Layer 4 of a small transformer language model trained on English Wikipedia (11 layers, counted from 0, width 96).
A neuron's activation on a vector x is SiLU(gate . x) times (in . x), where the dot is the dot product.

Input weights of the MLP neurons that the questions are about. A number n stands for n times 0.003.
n12 gate: 10 -41 -17 -20 45 -50 17 52 8 17 5 38 29 -15 10 62 -28 30 -36 3 -42 24 31 44 6 45 -8 33 21 58 -60 25 -17 65 -34 -28 -3 7 24 -6 -13 -24 -7 -61 -9 -41 -5 21 -7 5 -6 -16 31 -12 -61 -8 -7 66 -22 -3 13 11 -74 -4 7 9 34 1 -34 18 -11 -48 -33 22 -52 62 -10 0 -15 -34 -37 -3 -4 -31 9 -13 -35 11 20 28 -54 14 49 0 22 28
n14 gate: 5 -37 -20 41 -44 -46 -15 27 -31 -9 82 21 -38 1 5 -32 33 -20 -25 36 26 -26 66 -28 -17 18 10 -32 7 26 -8 0 41 -19 -1 -33 -10 -15 23 -7 -40 -17 4 0 -37 2 -37 -43 30 52 32 -9 17 -44 0 -12 -40 2 -6 -10 -37 -33 -28 15 -24 -16 14 33 -23 -34 -65 7 25 16 30 -21 17 24 24 -29 -9 -64 -3 -27 8 -6 27 3 8 19 0 -4 -38 -16 -62 8
n43 gate: -35 18 -16 -21 -29 20 34 1 31 -19 -10 2 -24 13 -43 -18 19 24 12 -26 22 34 -38 12 46 -1 2 29 -10 -20 24 -17 35 16 19 -37 1 29 -1 6 56 7 4 19 4 -14 -16 15 -6 11 44 -32 39 58 5 0 -9 -13 39 0 -66 26 13 8 9 8 -14 -11 -21 -23 -44 -3 -4 5 -16 40 33 -32 -9 13 31 15 -7 -52 16 8 -47 17 -25 -2 -4 59 27 4 23 18
n70 gate: 44 35 -50 -22 5 55 -38 -28 -30 -6 3 -20 -36 35 3 -35 -30 2 2 12 6 9 25 11 -14 9 48 -15 40 -41 -12 10 -11 8 -62 -17 -20 4 -2 11 27 10 -8 -45 22 -16 -22 30 -29 -24 24 13 -7 -31 -20 -42 -1 41 -50 -16 53 17 -25 -40 -46 60 10 76 20 -9 21 11 27 0 1 -31 -35 -21 53 45 2 7 20 31 22 26 -7 32 -37 -18 -27 -34 74 26 -37 -2
n81 gate: 20 60 -6 -20 21 25 -23 -30 40 -43 14 4 -46 27 2 41 0 3 10 -39 24 49 -13 4 3 23 -5 -55 6 34 2 22 -43 63 -4 -41 -30 48 23 37 -62 -12 -35 -10 22 50 -16 -11 20 -19 -28 -11 -2 -8 3 26 -13 -34 27 -3 5 -20 -22 -23 -20 10 7 16 -20 -5 -11 -19 49 -17 19 12 -28 -30 16 6 42 31 -7 -14 26 -38 9 30 5 -43 13 -11 -34 -34 54 -19
n91 gate: -11 1 -39 4 32 21 -7 -26 2 -5 -4 -2 -15 18 -4 63 -10 -17 -17 -29 4 -23 -62 5 1 -19 -15 10 -17 -23 62 43 6 -4 7 65 -46 -39 42 -37 33 -45 32 -59 50 -28 6 -18 -42 -2 -11 -26 -25 12 35 -26 12 20 -6 32 4 -24 9 24 35 -28 17 67 -2 33 -4 -13 -8 21 35 14 -25 -42 16 -29 19 -4 -33 14 65 20 9 -3 -28 7 -3 -73 26 -19 -25 14
n95 gate: 10 -11 2 -58 -38 36 0 -12 -2 -17 -5 -37 -28 -3 52 3 -52 17 -43 -64 -13 23 -16 34 15 -24 -37 1 -28 42 -19 7 3 -44 -25 -49 0 2 -65 -37 38 11 13 14 -11 -9 -26 0 -19 13 -9 16 26 -11 16 -41 -33 1 33 29 -24 2 18 -17 21 20 17 -26 9 -9 -47 17 -29 -32 13 -38 27 1 3 0 11 30 -15 33 55 -7 -40 -3 8 20 -16 24 40 -16 28 -5
n107 gate: 11 9 -5 38 -21 1 12 -23 -11 -22 25 5 -19 -17 16 -8 35 8 -29 15 -31 10 20 -59 -6 -18 -39 27 -7 28 24 11 -15 26 36 -26 29 -19 -23 -13 -54 16 7 21 27 57 12 37 29 34 22 -31 5 17 -23 -52 -9 -36 -27 2 1 55 22 -18 18 -6 -16 -16 -53 -2 17 33 -21 7 66 36 10 -51 16 -18 5 18 12 -52 39 16 82 -64 -10 28 -15 34 -25 29 28 14
n134 gate: -18 -60 -4 -20 18 -6 23 8 14 37 20 -27 -30 -1 18 -39 11 -26 38 42 -35 49 -51 -15 -13 -6 68 47 52 5 27 15 25 35 -37 40 36 -30 -26 3 -9 -40 -16 3 -14 -16 35 20 -35 0 -2 47 -15 -73 -49 10 -16 -7 27 18 -15 -19 50 -38 15 -3 49 25 -23 44 19 2 7 -7 -41 6 6 -16 16 -32 -6 9 -28 -6 2 -11 -26 38 49 -35 43 -13 9 -3 61 4
n144 gate: -4 13 3 0 -21 25 42 -52 -1 28 9 39 5 -21 -16 -18 0 -5 -4 6 -28 0 -28 30 0 0 8 -1 9 -40 12 -19 -29 -25 -34 58 41 31 -8 13 -6 31 -9 9 -32 -48 -53 30 -8 33 -17 34 12 3 -56 -22 14 41 3 18 -18 -1 -22 -43 -4 40 28 22 -34 -18 -8 -7 31 11 10 9 -50 1 9 -41 -30 21 33 24 -14 22 8 -28 -31 -7 32 -55 -17 -17 -17 14
n160 gate: -20 -45 -75 17 51 31 -46 -7 -4 28 82 -3 -29 40 5 -8 21 9 13 34 -36 3 3 -1 -7 6 -6 -3 13 -30 -32 33 33 2 -18 -12 37 -6 -22 -21 6 2 -26 -18 -27 -39 22 -69 17 1 -13 31 -27 -17 -28 50 -49 -7 22 64 -12 -49 -25 -7 1 -3 52 -10 -36 -24 12 -5 -15 17 -59 29 39 2 -11 22 -16 -13 -33 -49 25 14 -2 22 20 -22 -5 -49 -44 38 -28 30
n172 gate: -32 47 6 44 3 7 -41 9 32 -26 -30 -10 -28 -3 21 -28 -5 20 15 -28 27 -28 12 -41 -14 31 -32 21 -10 -20 -27 18 -4 15 32 14 -13 27 -11 -10 -37 -12 27 -64 11 -8 -8 1 28 72 -31 2 4 -35 -11 52 -19 6 -19 14 7 10 28 -12 39 24 -30 -7 24 -7 -22 -26 17 -8 44 -1 -12 -3 -52 67 3 8 42 -53 26 -2 -19 0 7 -28 14 15 -15 13 55 -40
n178 gate: -6 -40 0 31 -15 -59 13 1 6 8 25 -29 -12 -29 19 -24 12 -15 -12 -20 -11 42 17 12 -20 2 -9 -31 -13 40 -56 31 23 72 -15 -30 -19 -26 27 -3 -6 7 -20 3 10 -19 -38 -21 -1 -2 -30 15 -5 -70 -31 -32 -31 -20 20 72 13 45 35 40 46 6 -11 5 4 -28 4 -18 -5 45 16 -34 56 36 -15 6 11 -1 -4 -6 -4 -12 -13 0 -40 12 16 18 -52 24 -46 46
n12 in: -23 -67 -11 -18 36 -2 3 -13 29 -28 11 17 18 49 -4 -22 -51 9 3 0 -50 -41 -33 -1 33 20 40 12 -3 -3 7 -4 -70 27 12 46 39 -1 -50 33 8 13 10 28 19 41 -25 9 -41 26 21 -15 12 10 24 74 -7 -22 -31 25 -7 4 -21 41 -49 5 43 -39 18 20 23 -47 -41 27 -15 23 -17 41 36 -9 18 16 21 -14 22 -44 -35 -6 -33 -15 24 -27 12 28 -45 -18
n14 in: -3 31 19 46 -17 -25 32 76 36 55 -8 37 -45 26 -51 22 -5 -29 21 17 -3 16 -7 47 -3 -50 21 37 -22 -19 -14 13 -49 13 -18 40 54 -39 -12 5 6 -9 21 -40 22 -12 -12 -27 -28 13 -15 -1 22 -25 -20 -31 11 -38 2 -1 39 -16 18 6 -33 41 -6 28 62 10 42 25 10 -30 -54 0 -30 -12 -5 -2 -10 10 -46 7 -85 -10 32 14 -9 -16 7 10 -29 8 -29 19
n43 in: 15 -48 -8 -16 -20 -8 -33 -19 -17 -14 -24 20 -30 -23 26 -19 21 -27 15 23 34 13 23 20 -47 38 -43 -23 51 -32 11 34 -24 -32 -57 -16 -14 -30 29 30 1 0 21 39 -25 -36 -6 31 -6 13 23 -52 -5 -5 -17 25 -9 -17 13 22 13 5 7 -29 -39 93 52 7 -18 30 -14 -43 -24 19 -29 13 15 2 1 -30 -60 -2 2 10 -30 15 -30 12 -3 -35 36 7 -9 43 -14 -24
n70 in: 46 31 -2 -12 34 5 25 -9 4 30 18 -7 -6 -24 -2 -33 -17 -18 15 -18 62 -15 22 28 14 -10 27 -47 -7 11 -18 -31 15 36 0 -10 30 16 13 10 3 24 53 -30 -21 -34 -23 -5 3 -9 -15 21 48 -56 -2 -27 37 7 -4 -8 19 11 -10 43 -8 47 10 35 23 -11 19 4 12 33 -2 6 31 31 48 -17 46 15 73 54 21 -37 -10 8 -32 -49 -4 4 -54 35 -2 8
n81 in: 14 21 -35 47 -15 5 -5 21 -35 -27 34 -35 -3 5 18 -58 -21 16 -18 -19 -22 -31 -5 -28 34 14 22 7 -49 -9 23 28 -7 3 -32 11 -18 -27 5 -35 8 -12 27 27 46 8 -10 -18 41 37 -1 -3 20 -37 31 42 28 8 60 -8 -12 -18 -56 20 47 55 -23 -6 4 5 38 28 14 -24 3 -59 -4 23 -33 36 -3 -52 40 23 40 -7 -21 -5 14 -19 -3 -11 -22 -11 -11 25
n91 in: -14 -47 21 21 14 9 44 8 43 41 -72 70 29 -12 11 -40 -23 36 -18 -14 -8 0 -15 9 -3 58 -31 -46 -25 -30 11 -16 2 4 -14 -29 34 2 21 6 14 13 -15 -44 3 6 -6 23 -32 27 -10 -33 42 7 5 2 -46 1 2 -17 -45 -10 -4 8 35 13 -27 -45 -8 21 4 9 24 15 3 26 11 4 5 17 18 23 26 20 -31 30 -21 -42 -45 -15 53 -88 14 -25 -14 44
n95 in: -3 -10 -16 5 5 25 50 -5 -7 -35 -22 -43 16 2 7 25 -13 -5 39 -7 -11 -51 12 -44 25 15 -21 -7 22 -13 31 -8 -38 -41 -61 -13 59 15 -28 18 60 -24 -7 11 4 -35 0 -30 65 -14 -40 -42 18 -27 21 -20 43 30 11 -18 64 -13 -22 -21 0 22 25 13 14 -4 13 -3 8 -8 34 4 -15 33 31 -47 1 -2 2 -10 0 -40 17 33 -23 -23 33 38 -63 27 -6 5
n107 in: 4 30 19 34 -68 14 7 5 53 -31 -24 22 -25 34 15 41 -21 13 21 -18 -20 -51 -36 -62 -33 15 2 -4 22 5 -8 -57 7 4 -17 -10 -17 -38 -11 6 27 -9 -6 -22 -25 -32 -12 -2 -3 -39 -23 17 -7 -37 -1 35 -10 17 -43 8 52 23 34 -2 5 -21 5 21 -21 -64 31 -27 -43 -3 17 14 -28 -43 9 -21 26 53 46 7 -4 -9 6 -9 -22 4 23 4 -38 -35 -18 4
n134 in: -26 -44 18 -2 13 29 22 11 14 0 20 -44 -40 -29 -3 -30 31 -7 -37 -24 -18 -1 -19 -25 28 -42 68 25 5 -5 -7 -4 -51 17 -14 13 -65 -9 -14 62 -31 15 6 -18 7 -39 -37 3 10 13 48 8 1 40 -4 -12 17 -6 6 -39 6 7 49 -24 56 -25 -6 5 -9 -3 -15 -30 -8 -6 -1 -16 25 -1 -7 -26 34 -3 34 7 21 41 -3 22 38 -27 56 15 33 -16 13 -35
n144 in: 18 13 -24 19 -15 -20 34 -18 -38 6 29 15 48 18 -26 26 37 22 7 54 -4 -22 -8 -52 -26 -10 -10 -18 -2 -48 -18 10 -2 -29 6 40 27 -2 -24 22 -7 30 -15 24 6 18 -38 8 17 24 22 12 9 -2 4 33 17 -44 16 -10 -43 -11 -27 -21 0 21 31 25 -2 -29 -56 -23 42 45 52 -20 -53 -28 32 -16 -3 28 11 0 22 50 -10 3 -36 9 17 25 -21 38 -32 10
n160 in: -5 -48 -39 29 88 10 -51 3 -42 12 21 -55 13 17 3 -26 1 -3 5 3 10 -31 32 -17 19 12 -47 56 0 -17 33 -14 41 -2 34 -28 -13 -30 -43 -36 -4 41 31 33 -15 -10 51 -71 -12 17 -23 43 -59 -15 20 17 -28 -34 9 5 7 9 -21 6 2 14 -5 -32 -5 1 3 -38 -30 8 3 37 10 39 -9 13 -27 37 -3 -16 34 12 -26 1 28 -39 -3 43 24 50 4 7
n172 in: -20 -18 35 -42 -38 21 19 33 9 3 17 -37 60 39 -7 6 -8 -43 0 14 6 5 -27 2 -9 -14 -27 -20 -19 30 14 18 -7 32 15 -1 17 3 28 -3 42 -28 -11 36 29 -19 -35 -1 -35 -43 63 -2 25 35 15 -29 26 -9 -13 15 0 -13 -37 49 -35 -21 22 -16 -11 -22 -5 5 -10 -47 -61 -14 26 -15 33 -36 8 17 8 9 17 26 5 -25 -32 4 -49 -20 -28 9 -45 51
n178 in: 8 -19 -8 28 -31 -14 17 18 17 -5 -35 -29 1 21 -15 -48 27 9 16 -1 55 -32 -10 -4 -56 13 -33 -9 -49 -19 -44 -23 -15 48 -16 15 -28 -22 -54 31 66 13 -18 22 29 -2 58 1 -13 21 -18 -54 -1 -8 17 46 18 22 -31 -29 -73 4 28 23 -25 9 29 13 28 57 -30 -26 -10 2 19 -16 -1 -4 22 33 14 -32 -2 -44 8 15 -3 22 -4 -11 24 28 -9 -34 46 -8

Each question shows a token from some text and the vector x that enters the MLP there. A number n stands for n times 0.052.

" via": 33 -5 -22 35 -10 29 6 -16 12 38 -15 0 -4 35 -4 8 -26 39 19 -3 22 -2 -19 3 34 -20 2 10 -32 28 -11 23 -24 -7 8 14 28 20 13 6 32 -18 7 38 6 25 2 -32 13 0 43 31 8 3 14 25 54 3 -17 -9 26 -19 30 -23 41 9 -10 -3 -18 -16 -41 -48 -21 3 18 14 -24 -14 -2 16 37 11 8 12 7 9 -12 -27 -19 -16 9 39 6 3 -9 3
Which of these neurons fires most? n95

"ant": 23 7 -19 13 -34 6 8 10 -30 4 -34 -9 13 15 7 -25 17 -11 -12 1 17 15 -19 8 -12 -15 -3 -1 7 27 -9 -11 -1 6 2 0 21 -6 -19 -9 -30 41 10 -40 -9 40 -18 1 19 17 9 -12 17 -62 6 -28 4 26 -6 24 7 62 -3 31 -33 25 -19 5 30 -32 19 54 -29 32 -44 -11 1 -44 12 -9 -1 6 6 -19 -17 -20 -13 -14 -8 -7 10 11 -26 4 -9 -43
Which neuron fires most, and how strongly? n70, at about 2.2

" that": -24 16 -14 35 -27 0 2 -48 10 -15 3 -40 -13 14 -7 -20 20 -5 6 4 -4 -1 -20 -4 -7 7 -2 4 12 -7 -3 36 14 -37 30 -1 -5 -7 33 33 15 -19 43 -3 0 7 -23 -16 12 0 9 2 -12 26 16 6 24 -18 -29 -28 14 4 -4 23 -8 -8 26 -51 32 8 -19 22 18 21 15 12 36 -49 3 7 41 33 29 -20 -42 43 15 21 5 13 -23 -1 -18 -8 -4 -32
The two highest activations, in order: n172, n107

"as": -30 1 12 -30 31 -1 9 23 4 21 -8 8 -7 -29 20 8 6 -53 -37 3 3 11 16 15 1 -34 -4 -17 -19 5 5 18 14 19 24 -26 -28 -6 11 -6 -2 45 -13 -34 -35 4 4 -31 7 16 -10 12 8 49 5 -12 15 -26 -25 -41 -4 -7 -19 65 14 7 -18 2 -11 -5 0 -7 -7 45 13 33 10 3 -10 -1 17 37 10 -26 0 32 -17 -21 -1 -47 -33 -13 -12 -27 -28 6
Which of these neurons fires most? n91

" (": 18 -6 22 -51 -10 27 -29 0 25 -8 -39 16 -15 -47 -19 -27 -29 -4 -16 -26 12 3 -3 11 0 17 -29 -9 8 -14 -12 -21 -11 -6 21 -17 5 11 5 -19 -20 -44 -2 -5 0 -7 -22 -20 -21 -2 40 8 20 -2 25 -30 -22 -18 -26 -45 -5 -9 27 2 8 8 5 -10 33 -30 -6 22 -14 -3 -5 -10 0 18 -19 -8 22 19 -17 6 28 35 -29 -13 10 23 -21 46 -15 24 13 -11
Which neuron fires most, and how strongly? n172, at about 0.57

"',": -52 39 8 34 -30 -3 27 -8 14 -3 -21 4 17 5 -34 -11 35 -2 -9 30 17 28 31 -2 -10 26 -23 -7 47 8 7 -2 1 -7 -13 -2 -15 -9 -23 -22 -12 -45 29 22 9 15 9 -18 -31 28 15 -3 12 -8 -28 -35 -13 -32 34 -14 -53 21 4 -15 7 19 25 -1 16 0 -6 -21 -10 30 -13 -10 -23 -19 29 -2 12 27 -30 -5 -20 12 12 -13 1 35 29 18 -21 2 -21 9
Which of these neurons fires most? n14

" |": 11 8 -43 -18 0 10 -9 -7 -13 -1 17 -23 25 13 -8 9 30 8 -25 12 -6 -26 -12 13 -12 7 2 -9 -1 -11 47 -38 -23 -68 5 -3 4 7 0 2 -16 1 11 -28 -10 21 -18 17 -8 10 9 9 -8 17 -11 27 22 -5 -4 -22 11 -7 4 -8 7 4 -10 6 2 -57 -14 -7 -7 -9 -8 9 11 -24 -24 -10 1 35 -17 15 22 34 -18 9 12 10 0 17 -24 21 7 13
Which three neurons fire most, strongest first? n144, n178, n160

" There": -23 22 38 34 -8 21 -15 14 20 2 -24 -12 23 -3 -28 -17 -3 -19 20 27 -3 9 -43 -9 -19 22 -11 -3 -49 -12 8 32 -26 19 -10 -7 -27 8 13 31 -16 -48 23 0 1 1 -17 -10 -1 -32 9 -20 31 -13 3 -13 -2 20 -17 -7 32 24 2 -13 6 -15 57 -11 9 15 27 -1 30 -19 -9 10 4 7 -35 17 -8 33 -16 -14 -13 29 -3 28 -8 7 2 63 1 4 -13 5
Which neuron fires most, and how strongly? n172, at about 1.2

"van": 17 8 13 -17 -10 -2 -14 18 -32 48 0 -39 13 -40 -5 -25 -22 -33 -38 16 -4 -8 -10 -14 6 29 18 12 -26 -6 22 -22 1 28 3 28 23 26 6 -9 32 -30 -16 13 -23 -31 27 6 25 -8 -12 7 4 4 4 -22 4 -19 -30 0 -27 -1 -13 6 22 2 5 -7 -7 -29 -5 -75 3 5 -8 -7 10 18 32 4 16 8 -7 -15 -39 1 -19 -6 23 4 3 51 -25 -11 -27 -32
Which of these neurons fires most? n178

"b": -7 -22 -23 27 10 -14 1 -14 -27 -42 -49 -5 -6 2 -15 -9 -26 45 -26 22 4 -6 -22 -20 -4 -1 9 -17 -14 -5 -20 -37 -25 10 14 9 -12 -6 39 -8 8 37 -8 -26 -1 40 -26 11 2 0 -20 17 18 32 0 -7 -14 -17 -10 11 20 -9 -5 -7 11 -30 -21 5 18 -27 28 -26 -7 -13 25 -45 17 -9 -14 -19 37 39 39 22 17 -47 4 9 -2 22 41 7 -19 -12 -26 13
Which of these neurons fires most? n107

"in": 11 -9 19 -33 -25 0 -12 10 29 19 -7 1 6 0 24 38 13 -13 0 26 -5 2 -26 -20 3 8 -17 -8 -1 -10 -1 7 -22 21 30 -15 -5 -26 28 36 25 46 7 0 -6 4 -24 2 -7 21 -22 -30 62 24 -12 -41 22 -30 -14 -13 -2 2 -7 14 -41 4 -5 5 15 -5 4 -62 -5 2 -25 29 8 -30 35 -4 29 4 -31 2 -8 -16 1 6 34 -9 -33 4 12 20 -31 -32
Which neuron fires most, and how strongly? n12, at about 1.4

"l": 2 -40 -2 -10 -23 -19 24 -13 17 -28 20 -24 13 -15 8 10 -35 32 -44 -45 9 -9 36 -15 37 -9 -15 5 -20 -3 -1 -20 -9 -13 -5 10 1 -17 5 3 4 15 -14 20 5 -17 -17 3 5 20 6 0 -4 -6 3 -1 -7 -14 -15 -35 50 -8 -27 -8 -11 -50 1 -2 39 -5 -1 -52 1 19 40 -40 20 18 30 24 14 27 -9 -24 -32 -9 -31 21 -18 24 -14 36 -47 -24 -3 -23
Which neuron fires most, and how strongly? n95, at about 2.2

" defeated": 4 -8 -18 55 -31 -5 32 -5 -6 6 -20 -9 7 0 -40 -7 44 2 -14 1 -13 18 3 51 2 4 -2 27 -26 17 -9 -9 -23 -23 5 10 6 1 6 -8 -19 -10 26 3 -7 18 35 20 -25 7 18 13 -24 -28 -5 2 31 -38 22 -13 6 -23 -3 -13 1 -1 20 -10 -48 11 -20 -53 -13 -16 -5 3 -2 -18 16 -15 26 6 -17 -6 -35 24 23 -45 9 25 24 20 -22 -32 -20 19
Which of these neurons fires most? n144

" at": -9 39 -12 33 -7 14 -15 19 23 36 -19 -5 -1 25 31 25 23 26 -3 6 35 -21 10 -3 3 -7 37 3 -37 38 -10 -16 -1 -30 -10 5 31 -42 16 20 -6 -23 7 5 23 18 16 -15 -3 -4 33 -14 12 -9 18 5 20 -16 3 -18 30 13 21 -17 25 2 1 -28 -1 -29 -14 -36 -25 -16 8 -13 10 11 -39 21 11 9 17 1 -2 -1 -26 9 -2 -24 6 67 -10 -7 -17 19
Which of these neurons fires most? n91

"\n ": -6 -15 14 -44 -31 -25 16 -6 6 -17 -38 -15 15 29 14 -27 9 -12 0 9 -4 -10 21 -33 1 9 6 12 38 -5 -8 -20 -8 -31 -29 -23 -8 -53 -40 9 -13 2 40 -3 -11 -15 13 -47 -13 8 9 -3 11 -10 24 16 -14 -15 26 10 10 -12 14 -29 7 -9 49 24 -28 5 -6 -17 -11 11 -3 0 41 -21 -19 -14 -2 38 -16 3 20 32 -21 -36 6 40 24 30 26 0 -11 5
Which three neurons fire most, strongest first? n134, n95, n43

" years": -21 14 0 34 11 -17 -5 9 1 -16 -8 37 4 2 -13 23 14 25 7 42 48 11 33 4 -46 24 -7 -11 7 -8 26 -5 18 0 30 3 48 30 5 -5 -26 -25 1 -4 -9 34 6 -3 -22 38 26 -1 -14 -21 -4 -11 -29 -23 -35 4 36 -11 6 2 -41 -9 19 9 17 -2 24 13 27 -16 -15 3 -21 33 27 10 10 60 -33 -29 2 -9 -35 23 -16 2 -6 26 -13 -13 -5 11
Which of these neurons fires most? n14

"==": -5 1 -7 8 13 -4 -23 -18 16 2 7 8 20 4 19 -23 -41 -12 -8 34 24 19 -17 31 -25 -21 -22 -1 -26 -20 0 6 0 28 2 27 -28 -30 -9 -22 -3 1 22 22 -52 25 -7 -5 7 -2 -13 -11 -41 -3 1 7 -34 -20 -16 -44 70 -18 9 -19 -24 40 -14 -59 -9 -11 -6 10 5 4 -13 -39 5 -19 -15 -11 11 51 -8 36 22 18 16 9 -25 1 10 7 8 11 -18 -24
Which of these neurons fires most? n134

"ard": 24 4 20 23 -21 26 30 -15 -57 -4 -14 -27 -8 1 1 36 -32 19 -50 18 19 4 -16 20 1 40 0 -9 5 24 17 0 -17 -17 -32 23 15 3 7 -14 -4 35 12 28 20 11 -21 10 28 10 -9 -17 31 -13 4 7 24 -24 6 1 -17 35 28 -12 -2 26 -16 2 27 -39 -3 8 -16 3 -29 11 -16 -51 26 -12 9 -20 -10 -2 -13 15 -4 -22 26 7 28 10 -9 -26 -5 -22
The two highest activations, in order: n144, n95

"\n": -33 2 6 -45 -15 -1 -29 5 1 -9 0 -19 33 -13 -4 -16 -10 -24 3 30 21 -1 3 -21 -43 -15 13 -20 -33 -6 -18 -4 -30 2 -11 12 -16 11 23 17 -9 32 59 6 -36 3 -12 -21 -15 7 35 -9 1 43 -1 -10 -4 16 -17 -2 23 14 33 -32 -7 24 6 31 -27 -16 -14 -8 -2 -10 29 26 -24 -6 6 7 16 9 -17 -22 -6 2 -18 -12 7 28 29 21 28 59 -25 2
Which of these neurons fires most? n43

" a": -12 -47 1 16 16 11 -11 -2 0 -13 -14 10 -8 8 -15 -22 3 7 -28 17 -9 -29 16 0 -21 4 -8 14 -16 24 -14 22 13 -32 -3 0 -17 3 -5 10 10 -44 15 11 -17 -19 -29 15 36 4 -29 2 14 -4 44 24 48 5 2 -28 2 -24 33 35 18 5 1 -8 16 -26 2 50 -8 -16 5 14 38 -7 -19 -1 9 27 -8 -6 -24 18 -38 -34 -19 16 14 40 26 -38 2 -7
Which of these neurons fires most? n95

"al": 40 -6 -14 -24 -47 15 17 39 27 -2 -22 -6 0 13 19 -2 -2 -43 1 6 26 3 6 -8 9 -31 -5 14 -14 37 23 28 -1 18 -2 -3 16 -8 7 23 4 34 16 -18 -16 7 -34 34 -16 -38 -14 13 -24 2 51 12 13 -32 3 18 17 2 -21 28 -17 -33 0 14 12 -16 -2 -52 -20 23 -14 -7 25 -18 25 24 9 3 -1 -21 -4 26 -2 32 18 1 3 16 -40 29 1 -5
Which of these neurons fires most? n178

" -": 0 6 -37 -10 -23 7 2 1 16 16 -30 -33 5 51 -16 -7 -29 -9 -15 -17 -17 -4 14 5 16 12 -30 -1 2 22 -18 -25 38 -51 -8 18 -3 -26 -3 7 21 1 25 -3 -11 -17 -1 -7 -32 31 20 -11 22 1 19 -14 12 -33 7 -48 -11 16 3 -8 -22 6 -9 5 -17 -13 -9 17 25 9 -4 11 16 0 15 21 12 66 10 22 -3 -3 6 -33 15 -12 37 26 13 9 -9 -25
Which of these neurons fires most? n95

";": -3 34 -12 7 -19 -6 -25 4 4 -15 -3 8 55 -7 -27 -29 24 2 -1 6 -33 13 11 15 2 -3 -28 -18 7 9 36 2 -3 -43 34 10 -8 13 27 10 8 -3 -8 -32 -26 24 -8 -15 -21 18 31 -22 -41 -12 11 30 1 -17 16 -10 -12 19 12 5 11 2 -16 0 -3 -33 -8 -5 2 -24 2 34 13 -6 15 22 21 51 16 20 -3 60 1 2 27 -12 -10 -2 8 15 -30 11
Which three neurons fire most, strongest first? n95, n178, n172

".)": 22 8 23 -17 -31 -33 21 19 3 27 -17 10 60 42 28 17 3 -31 -26 17 24 -7 13 15 -4 37 -18 -32 -23 -12 17 0 -14 -24 -7 6 -22 -7 -14 -2 8 -2 34 -16 27 16 -18 -23 5 13 8 -11 11 -10 5 22 -20 -15 2 -13 -4 3 11 -23 14 8 28 -23 -30 -6 14 -1 -10 26 8 -3 15 5 30 -21 36 -9 17 55 11 42 -4 24 6 36 27 -13 3 4 -4 -32
The two highest activations, in order: n91, n160

"y": 3 -3 -7 58 18 1 -9 -15 -9 9 -29 37 24 41 -28 -14 -42 -1 -16 46 6 -31 -58 29 -3 25 49 7 25 9 -7 -3 5 15 -20 -24 -7 -49 -13 19 10 32 -12 -7 -4 -12 -9 11 3 -7 15 -13 16 -14 -2 -19 22 -34 20 22 -14 34 -34 3 1 -14 -11 3 27 -22 11 -25 20 4 -3 -5 5 -1 21 43 16 21 -12 -6 -25 7 -31 5 13 -12 -5 19 14 -8 -8 -4
Which of these neurons fires most? n70

" 18": 13 13 25 17 29 -9 2 2 17 -5 -1 39 22 25 13 3 -4 -42 -33 39 0 35 16 -3 -20 2 -8 -10 -6 -14 -18 -61 32 -20 14 -5 26 16 41 31 -3 -12 39 25 2 19 8 -2 -34 -14 37 -3 0 7 3 10 22 -28 13 -55 18 15 -5 1 -25 -13 -14 15 19 4 47 16 11 -1 31 -36 -24 -3 15 17 -14 28 -21 -17 -28 -1 4 -3 13 9 7 16 20 8 13 11
Which neuron fires most, and how strongly? n134, at about 0.3

" contin": -7 -32 -1 -4 25 -16 4 9 -9 0 40 20 12 -50 -18 24 34 -40 -41 -1 -1 6 -15 -23 -25 -15 -34 23 31 15 -12 26 -15 -12 -21 -36 -14 7 23 11 -24 -34 -6 0 -8 -10 47 4 -2 -24 -12 -1 -1 -3 10 14 31 -28 -8 -9 18 -12 -37 29 -12 10 5 19 4 13 -40 14 -15 -23 -11 4 -7 0 8 -32 40 38 -13 12 3 -12 -23 -4 -19 -43 31 20 19 21 -28 -9
Which neuron fires most, and how strongly? n134, at about 0.26

"ually": -34 -12 -22 2 -11 8 -1 -26 39 -36 16 5 5 -5 -9 -11 40 -17 -6 24 -5 32 -5 12 -25 -9 -36 -17 -11 4 14 17 36 -20 37 -1 21 -33 40 -4 24 12 3 -24 36 -6 24 -40 -14 -21 17 3 -4 -17 5 -6 26 18 19 -10 5 -5 -10 1 -11 -38 -3 -39 -1 -23 -21 35 19 30 -30 2 14 13 45 8 28 32 -10 -29 -11 46 11 -24 -26 -18 -4 10 -10 -10 -2 -7
Which of these neurons fires most? n91

"1": -4 -29 -11 -17 -6 -19 0 -14 18 48 -38 24 17 2 13 15 2 -7 -56 40 19 32 24 -3 -15 30 -15 -28 16 -28 -49 -41 5 -11 8 -19 10 2 1 -7 5 -46 17 32 -22 -15 16 6 -13 40 1 3 -13 -9 -12 -27 9 -22 22 1 13 16 -6 -2 20 3 -23 13 -11 -9 -2 -12 4 18 6 -6 23 7 28 -8 -5 15 14 17 -6 -31 8 -32 -17 40 48 45 -13 -8 -19 -19
Which neuron fires most, and how strongly? n81, at about 0.5

"14": 21 10 -1 10 25 -11 17 14 26 -15 15 28 -22 -10 26 -8 -6 -44 -21 20 -22 21 -14 -7 -51 3 -14 -43 3 -16 -30 -24 -4 -20 18 6 14 26 32 36 20 -19 29 -3 7 -13 -2 -4 -48 3 17 16 -6 -22 -5 7 -2 -32 -5 -38 13 4 -6 -2 15 2 -19 29 18 0 37 -25 -7 3 31 -24 -4 -3 41 -6 0 37 -5 -6 -12 -12 11 -21 13 31 17 55 9 -2 -10 -15
Which of these neurons fires most? n70

"L": -25 0 -33 6 16 -16 34 10 -12 4 12 12 19 3 40 -7 0 -5 -18 1 31 -16 11 8 -7 13 -34 46 -34 -9 -15 29 7 2 14 49 40 -5 -10 16 -12 21 -7 -12 -27 10 21 -22 -9 13 11 5 -11 11 26 3 -19 -5 -2 -40 17 13 -25 -7 -14 -53 -11 -7 33 -57 8 -11 -1 -1 48 -4 -11 -2 -16 -14 10 11 9 11 -25 -8 24 -11 1 33 3 35 0 3 7 -6
Which of these neurons fires most? n43

" in": -2 -16 1 34 21 2 -5 19 27 15 -9 15 -13 3 6 -9 7 16 -18 -6 55 -6 14 10 14 3 20 -36 -48 6 -16 34 -11 -33 -17 -25 -19 4 26 12 2 0 41 20 36 -1 5 2 -22 -15 27 -2 28 22 12 27 17 -2 7 -31 21 -10 3 2 26 22 16 -13 -23 -33 10 -26 -17 -18 16 -9 -6 16 -39 -2 39 47 10 -2 4 0 -10 -3 -6 -18 15 51 10 2 -13 4
Which of these neurons fires most? n43